Layer 16 of a small transformer language model trained on English Wikipedia (19 layers, counted from 0, width 64).
A neuron's activation on a vector x is SiLU(gate . x) times (in . x), where the dot is the dot product.

Input weights of the MLP neurons that the questions are about. A number n stands for (n - 500) times 0.0021.
n9 gate: 529 547 519 555 317 421 311 540 236 616 400 344 239 739 200 569 443 530 680 522 407 444 511 560 349 407 603 548 445 810 830 556 581 412 608 611 417 701 306 556 438 527 492 795 560 442 594 303 458 613 336 241 484 576 571 671 504 506 627 378 431 442 312 502
n24 gate: 420 301 592 629 506 407 495 408 281 479 625 242 673 587 564 589 456 625 330 474 484 496 439 628 435 328 379 684 600 605 302 389 282 723 386 569 215 538 295 557 341 398 493 582 444 320 592 231 538 510 770 517 734 662 680 561 324 313 387 819 257 477 409 536
n34 gate: 495 331 373 617 464 404 486 687 453 462 534 535 639 505 604 351 515 664 487 439 269 470 278 486 546 392 583 618 392 461 415 449 658 517 727 663 433 583 448 237 603 454 295 482 474 387 380 671 649 467 412 471 560 667 555 218 563 354 534 307 468 619 332 363
n43 gate: 438 633 629 474 611 507 459 648 418 401 379 841 665 405 572 497 326 408 451 288 585 509 460 385 434 459 579 440 309 347 528 541 412 324 680 554 376 504 309 615 357 642 351 556 468 398 493 397 487 642 597 579 694 701 217 604 378 346 407 570 544 404 357 469
n44 gate: 599 454 445 419 637 367 298 446 727 481 474 366 766 575 620 266 275 530 330 488 425 460 392 381 342 355 436 547 647 565 587 539 566 481 214 362 507 659 630 614 486 436 515 550 696 331 503 425 716 282 430 455 688 649 756 641 544 491 668 536 477 597 440 641
n62 gate: 504 514 239 515 584 474 438 747 325 590 463 590 391 559 685 728 524 397 424 456 647 405 215 459 336 566 397 359 489 360 475 597 493 277 428 820 298 483 447 394 592 525 579 435 389 488 317 244 619 482 577 594 665 550 682 679 341 480 405 631 376 463 546 395
n104 gate: 480 625 370 250 210 294 513 482 775 365 437 332 536 498 560 461 562 381 980 597 275 467 540 583 593 584 572 580 596 558 409 420 608 370 502 329 754 697 446 625 468 679 579 552 381 380 580 590 721 501 443 490 816 436 582 684 515 396 630 599 188 333 450 524
n106 gate: 445 260 659 400 443 364 280 351 487 571 540 669 463 333 414 483 546 653 657 628 545 445 499 442 503 383 360 685 342 506 525 464 545 560 440 572 421 346 85 677 497 270 332 342 294 479 587 355 580 418 503 457 428 560 642 863 242 567 657 558 584 718 394 680
n108 gate: 828 401 335 498 405 490 411 624 535 452 440 657 577 325 417 391 486 524 674 547 595 352 494 658 391 510 725 547 498 577 304 509 486 380 667 475 505 659 501 255 652 722 552 653 491 513 561 415 456 566 774 668 523 617 521 501 568 596 334 688 264 428 393 378
n117 gate: 290 384 487 813 535 388 587 621 332 496 262 480 449 544 553 319 433 501 341 333 645 704 390 306 420 472 498 465 560 338 322 493 751 410 603 393 680 419 414 541 632 188 617 486 272 556 542 596 589 527 603 615 670 391 517 562 577 538 584 408 446 659 742 653
n166 gate: 385 456 548 421 474 377 444 370 859 524 469 432 800 392 498 400 701 491 501 299 483 587 642 467 529 492 378 541 649 493 638 487 635 531 470 561 458 327 581 445 543 627 399 564 616 593 572 637 599 411 319 364 405 781 335 516 529 352 300 511 568 636 395 553
n188 gate: 672 198 544 418 608 580 495 423 534 911 553 480 282 517 489 434 478 643 411 478 528 187 785 548 563 322 525 265 614 582 355 330 431 524 399 734 363 729 261 414 518 538 634 479 551 562 520 435 496 537 348 452 577 456 618 397 229 539 576 705 388 669 310 607
n9 in: 666 504 371 402 604 315 597 418 635 194 355 428 302 562 585 683 100 691 316 483 717 497 681 534 651 453 507 646 649 314 595 541 461 395 374 374 444 551 468 425 589 252 517 569 480 327 552 566 166 695 324 469 612 522 616 649 469 450 316 530 356 645 238 428
n24 in: 653 430 419 293 773 460 663 459 607 771 584 425 419 614 445 737 304 413 670 369 494 282 362 589 536 436 575 469 503 460 651 275 656 360 571 306 708 604 475 346 284 317 287 671 541 762 503 609 476 375 611 538 494 851 600 312 546 455 735 629 467 668 422 600
n34 in: 466 525 397 555 436 691 541 580 541 497 491 662 565 338 771 313 496 498 362 510 482 475 502 541 222 475 686 610 288 287 679 652 501 545 259 397 771 119 486 730 398 461 479 578 466 324 741 567 535 374 825 598 463 458 605 275 546 622 747 554 472 479 529 380
n43 in: 448 401 597 349 605 531 652 449 544 532 431 669 366 424 471 755 459 768 402 647 414 735 587 716 570 529 629 565 438 462 228 357 638 335 369 489 430 369 549 589 378 302 476 485 531 285 352 716 590 509 408 628 575 528 363 541 478 565 546 624 387 547 322 592
n44 in: 637 341 390 496 577 385 754 675 400 459 673 363 649 349 637 445 287 223 186 861 358 261 470 500 400 347 686 641 532 244 650 488 267 399 178 309 467 392 451 529 446 612 379 236 626 516 497 475 496 563 847 515 705 617 650 507 763 457 632 712 633 89 530 807
n62 in: 494 659 757 537 756 656 564 497 679 448 424 505 424 627 448 441 656 445 572 421 647 600 431 579 262 639 210 446 322 101 625 439 760 514 483 380 554 299 380 393 581 392 555 329 742 583 731 382 435 461 474 336 744 581 577 420 666 397 529 389 293 552 382 754
n104 in: 827 206 463 649 385 311 555 264 678 662 269 536 427 456 493 601 270 421 495 416 695 419 523 518 496 626 415 398 720 555 661 425 524 559 350 452 731 210 363 689 355 499 463 175 574 547 259 470 282 333 358 249 629 569 511 421 583 249 547 524 296 262 282 578
n106 in: 530 825 298 606 747 454 402 711 515 192 278 295 291 672 486 440 539 381 609 508 603 791 388 320 297 508 738 695 451 647 353 252 209 328 461 427 300 436 680 155 737 661 557 462 531 557 538 692 479 526 685 644 694 267 564 408 548 194 174 392 588 481 409 525
n108 in: 564 473 474 543 508 505 383 410 537 383 604 535 318 474 570 332 275 613 413 306 623 462 778 464 577 587 518 611 594 554 453 544 947 486 618 479 229 478 349 348 594 326 554 569 591 763 541 516 339 479 369 509 359 642 469 447 532 718 657 427 275 277 503 671
n117 in: 407 559 582 815 667 306 735 601 274 487 650 504 495 560 627 488 234 617 248 740 552 492 701 577 162 456 421 381 260 322 353 551 403 535 394 401 713 474 102 484 613 379 361 289 570 557 470 266 531 608 350 420 499 289 524 373 370 392 447 597 349 478 514 309
n166 in: 371 587 447 510 673 535 425 380 159 285 427 439 351 343 509 420 689 920 693 651 431 512 590 285 536 492 348 509 730 426 451 428 495 403 381 555 697 162 473 501 495 581 621 241 646 541 644 535 719 453 780 652 324 495 449 370 789 393 455 480 285 365 605 263
n188 in: 625 448 638 839 612 559 374 443 457 588 364 614 434 408 591 738 573 611 429 527 851 619 712 597 541 311 477 369 594 503 585 717 222 687 570 690 543 518 397 272 823 395 515 682 454 523 664 440 636 445 539 175 715 656 717 632 439 156 451 574 699 364 610 458

Each question shows a token from some text and the vector x that enters the MLP there. A number n stands for (n - 500) times 0.0077.

" band": 554 434 556 528 582 582 449 414 499 578 653 653 581 509 437 576 414 304 425 660 544 461 496 475 605 559 562 526 592 500 426 601 408 587 434 392 553 559 616 361 397 478 399 490 595 435 574 335 489 529 304 654 587 333 514 413 409 564 516 528 466 348 357 448
The three highest activations, in order: n44, n166, n106

" a": 395 497 654 548 501 574 504 546 457 516 360 586 401 458 412 561 580 427 712 654 530 508 427 386 449 510 572 510 421 513 533 461 394 531 369 319 407 587 485 302 472 425 324 476 523 457 522 562 491 392 381 543 412 482 356 620 475 606 584 555 410 367 610 725
Which neuron lights up most? n106

"0": 653 542 605 472 681 413 416 567 473 587 464 385 531 526 378 579 430 349 496 428 550 459 495 496 589 464 744 566 484 618 657 530 493 441 498 566 597 448 490 536 524 277 311 501 379 624 631 505 375 483 508 544 582 419 476 628 448 491 479 513 456 401 646 729
The three highest activations, in order: n9, n106, n166

" high": 513 531 550 606 714 487 458 541 386 602 484 553 509 373 574 525 633 439 619 602 589 517 383 581 495 525 666 516 488 478 597 644 430 538 540 547 362 411 466 398 460 535 271 587 551 470 503 527 248 412 326 578 533 341 471 555 341 539 572 506 443 344 442 531
The three highest activations, in order: n106, n166, n43

"2": 478 562 474 468 471 424 630 448 358 334 402 236 478 519 427 565 540 585 436 475 522 440 476 578 521 557 754 426 598 527 522 638 461 586 500 595 578 434 540 282 492 535 474 501 453 708 641 415 370 476 414 673 547 467 446 584 361 540 353 541 422 460 475 610
Which two neurons fire most, strongest first? n9, n108

"Th": 345 468 651 678 593 597 593 545 524 537 518 415 611 542 508 579 576 482 563 320 631 462 609 536 457 443 605 502 641 612 492 526 418 425 596 467 500 395 597 226 478 481 516 391 551 585 546 366 347 444 412 717 585 364 498 379 445 546 618 586 497 473 567 477
Which two neurons fire most, strongest first? n188, n117

"day": 457 601 488 578 527 590 453 542 436 516 527 353 472 406 461 562 484 312 546 631 542 518 346 545 369 480 565 631 599 578 487 722 486 558 410 482 570 441 595 334 393 397 391 622 525 491 642 401 479 429 504 514 451 385 453 557 432 564 393 451 391 309 339 439
Which neuron lights up most? n43

" the": 544 398 574 496 479 589 539 573 381 533 420 580 399 451 505 710 537 468 577 444 453 489 575 423 483 510 535 620 507 349 409 624 426 500 332 505 490 473 526 341 392 484 254 517 513 460 587 569 405 428 493 588 476 462 494 412 437 404 384 564 375 278 546 622
Which two neurons fire most, strongest first? n43, n24

" p": 458 518 664 495 626 418 523 464 356 414 678 658 405 490 426 462 512 472 605 631 571 387 442 522 604 436 550 373 384 663 641 429 319 478 345 476 404 333 622 441 515 425 477 364 499 495 607 460 460 427 483 656 492 306 452 623 442 386 561 505 441 449 606 471
The most active neuron and its activation: n106, at about 4.5

" de": 424 603 444 655 534 624 540 571 431 571 501 662 513 448 463 514 420 462 433 470 514 459 374 382 437 578 512 592 457 425 384 503 457 559 619 466 436 385 617 373 452 587 335 679 518 600 449 455 451 401 218 683 368 397 511 678 463 390 492 406 429 543 614 519
Which neuron lights up most? n117

".": 444 394 393 533 310 654 484 597 406 555 408 448 327 457 507 548 391 505 519 607 635 525 572 441 570 441 701 617 491 461 574 466 461 448 642 574 476 459 644 489 409 440 487 587 649 447 576 417 397 454 391 494 621 373 539 755 489 559 509 418 413 413 399 553
Which neuron lights up most? n9

"nar": 555 543 630 470 556 623 546 525 426 569 508 513 506 558 563 514 623 432 588 492 471 428 520 493 407 324 550 700 529 351 576 545 704 540 516 462 463 254 673 322 498 480 359 409 463 532 612 519 471 464 540 572 485 526 536 483 517 535 497 370 310 357 458 519
The three highest activations, in order: n34, n166, n108

"===": 319 446 488 424 482 664 524 561 385 651 532 369 643 347 466 382 531 446 519 487 585 518 469 579 567 437 665 529 676 519 627 538 442 531 457 480 563 570 439 524 363 413 530 569 637 610 556 380 312 435 442 633 591 427 353 641 438 398 451 462 497 434 312 620
The most active neuron and its activation: n24, at about 0.82

"vo": 607 357 643 562 585 577 478 485 490 488 654 572 423 526 572 469 365 611 528 569 421 677 520 377 353 467 348 540 669 478 550 469 494 531 565 526 477 371 695 293 539 362 348 474 523 567 564 441 486 459 364 571 479 390 383 351 367 530 472 552 459 520 456 523
The three highest activations, in order: n166, n188, n117

"s": 547 545 473 458 502 742 460 394 410 553 583 494 584 454 485 491 459 313 627 651 601 614 443 510 417 439 561 565 531 469 503 580 548 589 545 464 470 440 645 413 413 569 458 498 595 530 649 583 418 495 495 618 617 478 436 538 487 554 525 410 478 249 514 555
The three highest activations, in order: n108, n117, n9

"Star": 366 422 666 602 601 646 473 437 463 483 636 474 499 523 362 507 379 326 448 495 409 650 471 550 575 598 644 526 725 449 529 559 477 594 433 531 517 449 657 278 504 492 396 473 545 620 518 554 375 492 442 542 517 281 481 506 592 592 487 486 438 450 397 488
Which neuron lights up most? n34

" thus": 373 575 350 647 509 608 541 416 507 525 349 556 517 506 451 528 469 405 714 602 558 507 465 431 423 409 517 560 527 445 385 615 426 541 440 469 540 496 597 390 482 437 438 635 588 467 520 321 386 436 394 486 443 288 423 427 371 393 474 387 442 345 491 727
The most active neuron and its activation: n24, at about 0.41

"\n": 607 454 325 435 498 626 623 491 490 512 388 498 526 311 507 543 474 466 601 511 494 395 449 446 547 388 788 414 548 400 390 584 484 467 430 604 519 530 605 547 339 429 530 392 569 470 641 451 402 418 316 535 584 313 385 650 433 444 598 550 483 472 328 604
The most active neuron and its activation: n104, at about 5.6

" wrote": 537 546 589 550 400 567 456 532 477 588 416 515 329 491 471 526 437 347 492 711 595 571 520 473 605 421 670 642 540 694 445 623 351 572 465 417 467 530 499 388 379 340 457 621 549 577 606 543 463 412 437 554 501 278 508 565 538 508 424 385 547 318 392 528
Which neuron lights up most? n9

"'": 470 337 585 545 538 477 392 484 374 516 432 465 583 347 541 557 373 456 474 512 404 518 390 492 460 577 562 679 449 630 673 572 576 511 468 499 563 360 592 222 406 459 451 606 524 510 428 450 505 314 390 537 553 508 433 604 650 482 373 516 363 378 436 549
Which two neurons fire most, strongest first? n44, n108

" is": 375 688 530 531 439 600 447 429 497 441 268 608 567 430 491 623 400 401 401 756 571 551 537 566 518 498 597 613 479 435 565 544 529 494 455 401 614 522 527 395 435 370 368 547 517 553 630 432 426 384 432 574 527 459 565 525 602 525 378 390 575 319 491 584
Which neuron lights up most? n43

",": 421 401 514 426 462 629 399 485 412 495 364 559 625 414 507 662 435 480 518 640 517 446 512 554 459 412 671 556 662 378 541 656 575 503 590 394 616 410 635 460 428 555 456 370 514 584 544 328 435 538 464 520 518 466 334 527 506 490 383 335 513 379 409 697
Which neuron lights up most? n43

"nes": 587 500 450 503 612 500 458 516 417 440 570 560 651 487 421 424 479 358 672 664 616 568 462 509 579 349 589 533 577 600 537 517 407 515 503 434 564 435 605 294 462 410 398 428 646 471 531 556 419 529 386 551 533 458 459 444 508 410 539 313 409 275 516 528
The most active neuron and its activation: n104, at about 0.48

" to": 424 590 433 452 527 550 477 531 606 518 335 578 548 453 479 731 433 405 632 751 484 592 447 473 496 389 611 599 524 517 432 625 544 522 543 547 705 430 534 335 485 356 437 402 510 508 498 444 411 533 395 447 616 406 428 498 373 406 619 414 494 382 648 572
Which neuron lights up most? n104

"sha": 446 597 627 437 485 609 552 419 478 483 469 554 592 552 476 444 458 542 532 496 453 511 509 520 380 344 692 591 500 366 500 526 730 531 533 480 434 300 695 281 543 373 311 519 536 552 511 487 439 444 418 599 595 580 498 560 493 506 473 462 416 367 396 434
The three highest activations, in order: n34, n43, n108

":": 688 503 510 574 605 507 475 520 469 533 463 561 386 428 426 519 469 462 587 624 589 484 543 600 498 572 625 498 575 608 529 476 533 463 500 557 596 440 731 553 517 402 350 392 459 610 449 462 491 547 337 707 614 522 558 710 411 431 499 599 368 378 480 547
Which neuron lights up most? n104

" R": 457 360 768 440 513 592 442 402 565 495 492 512 579 513 507 598 495 394 377 547 602 357 573 586 491 542 661 427 600 524 532 574 509 506 526 538 626 418 663 187 490 494 492 373 574 483 463 379 486 431 448 660 541 431 570 622 360 503 514 471 431 565 429 485
The most active neuron and its activation: n188, at about 4.1

"Hungarian": 563 378 618 405 512 695 590 405 341 643 551 499 562 366 379 599 494 402 513 687 429 463 580 419 418 380 695 728 526 536 533 496 418 532 520 451 525 529 547 252 567 456 367 484 513 540 567 421 444 469 568 648 495 382 447 549 494 552 499 503 466 384 496 503
Which neuron lights up most? n24

"pra": 407 624 599 554 566 459 496 525 589 468 539 525 514 401 457 589 548 445 412 540 560 483 437 524 381 416 560 566 578 454 486 375 494 593 599 490 560 351 627 224 562 251 363 534 527 439 644 471 500 483 516 600 601 426 435 600 379 346 590 432 340 563 426 637
Which neuron lights up most? n106

" his": 528 438 719 587 423 595 459 514 354 585 415 456 471 485 413 669 414 408 485 620 371 526 537 515 565 397 743 531 494 569 395 468 323 535 534 439 443 595 532 368 518 520 384 519 512 451 532 529 545 348 481 561 479 407 364 363 481 497 510 552 392 334 660 630
Which neuron lights up most? n188

"w": 431 477 691 569 509 461 488 459 586 526 610 378 521 525 556 570 368 474 502 604 566 489 494 556 443 385 640 599 587 429 550 499 501 490 597 552 584 213 726 219 454 392 454 416 451 502 537 494 495 404 482 470 588 503 548 575 505 500 436 423 509 437 427 570
Which two neurons fire most, strongest first? n44, n24

" in": 422 462 606 516 410 605 384 386 570 560 350 550 386 442 473 611 544 452 306 610 447 548 435 443 355 366 718 522 682 515 388 500 604 430 492 384 568 376 572 428 316 490 359 475 508 591 500 443 457 522 438 606 518 399 416 428 432 497 339 350 580 383 563 460
Which neuron lights up most? n62

" F": 390 371 772 631 562 617 501 468 599 567 501 582 531 543 477 508 490 494 524 495 670 410 432 674 491 442 590 454 649 603 530 569 553 395 552 501 467 390 641 295 511 521 505 298 438 556 559 362 372 437 407 556 531 374 469 646 484 594 587 513 615 556 454 468
Which neuron lights up most? n188

" ": 449 474 541 436 585 441 456 494 509 606 486 424 619 504 457 479 402 429 505 484 491 520 584 382 517 587 819 507 608 537 511 457 460 463 351 462 522 485 688 367 379 545 201 503 441 567 492 271 485 484 385 623 424 491 413 601 481 528 504 428 612 524 620 453
Which two neurons fire most, strongest first? n44, n62

"i": 425 545 660 414 583 636 604 387 317 459 652 425 523 473 487 480 581 418 600 561 527 448 542 385 380 493 665 605 549 409 513 524 620 534 500 391 543 358 730 360 458 494 352 509 418 590 527 524 425 441 514 617 547 554 460 493 523 615 599 499 435 395 485 538
The most active neuron and its activation: n9, at about 0.56

" designer": 672 526 467 486 550 647 399 538 444 529 632 552 512 434 458 528 426 375 423 677 525 460 505 487 507 447 537 529 537 549 545 520 422 530 583 436 607 438 556 254 499 521 496 548 538 560 532 394 494 481 454 528 528 355 510 602 582 500 445 536 469 229 232 446
Which neuron lights up most? n108

"The": 405 429 616 510 500 782 537 542 365 568 522 551 322 392 561 654 490 430 660 459 479 571 574 490 500 615 536 517 482 494 442 558 318 491 421 454 558 531 601 382 420 551 376 547 462 594 557 510 448 394 415 692 486 403 391 530 530 503 568 589 426 325 566 573
The three highest activations, in order: n9, n43, n117

"e": 457 550 628 543 650 514 472 546 543 463 487 550 534 430 386 429 355 470 514 487 521 566 381 316 433 511 543 393 538 513 400 624 513 463 666 406 486 462 737 348 400 535 500 475 556 582 534 432 368 434 451 524 609 526 582 512 356 511 529 535 413 667 622 524
The most active neuron and its activation: n62, at about 0.76

" age": 545 534 475 549 565 480 525 495 467 493 629 310 486 539 485 622 419 311 624 566 529 646 445 436 523 426 584 504 564 628 598 710 388 540 489 457 647 394 494 336 372 509 308 637 512 467 604 519 507 478 438 569 525 361 509 491 449 504 464 487 344 300 375 528
The most active neuron and its activation: n104, at about 2.9

"k": 454 473 676 479 581 472 489 485 507 519 543 524 560 560 479 537 483 474 459 561 546 529 533 509 417 406 655 566 520 338 565 536 619 548 478 486 567 180 744 195 481 521 502 478 434 538 559 437 481 421 497 517 655 519 447 483 552 581 458 495 526 446 461 510
Which neuron lights up most? n166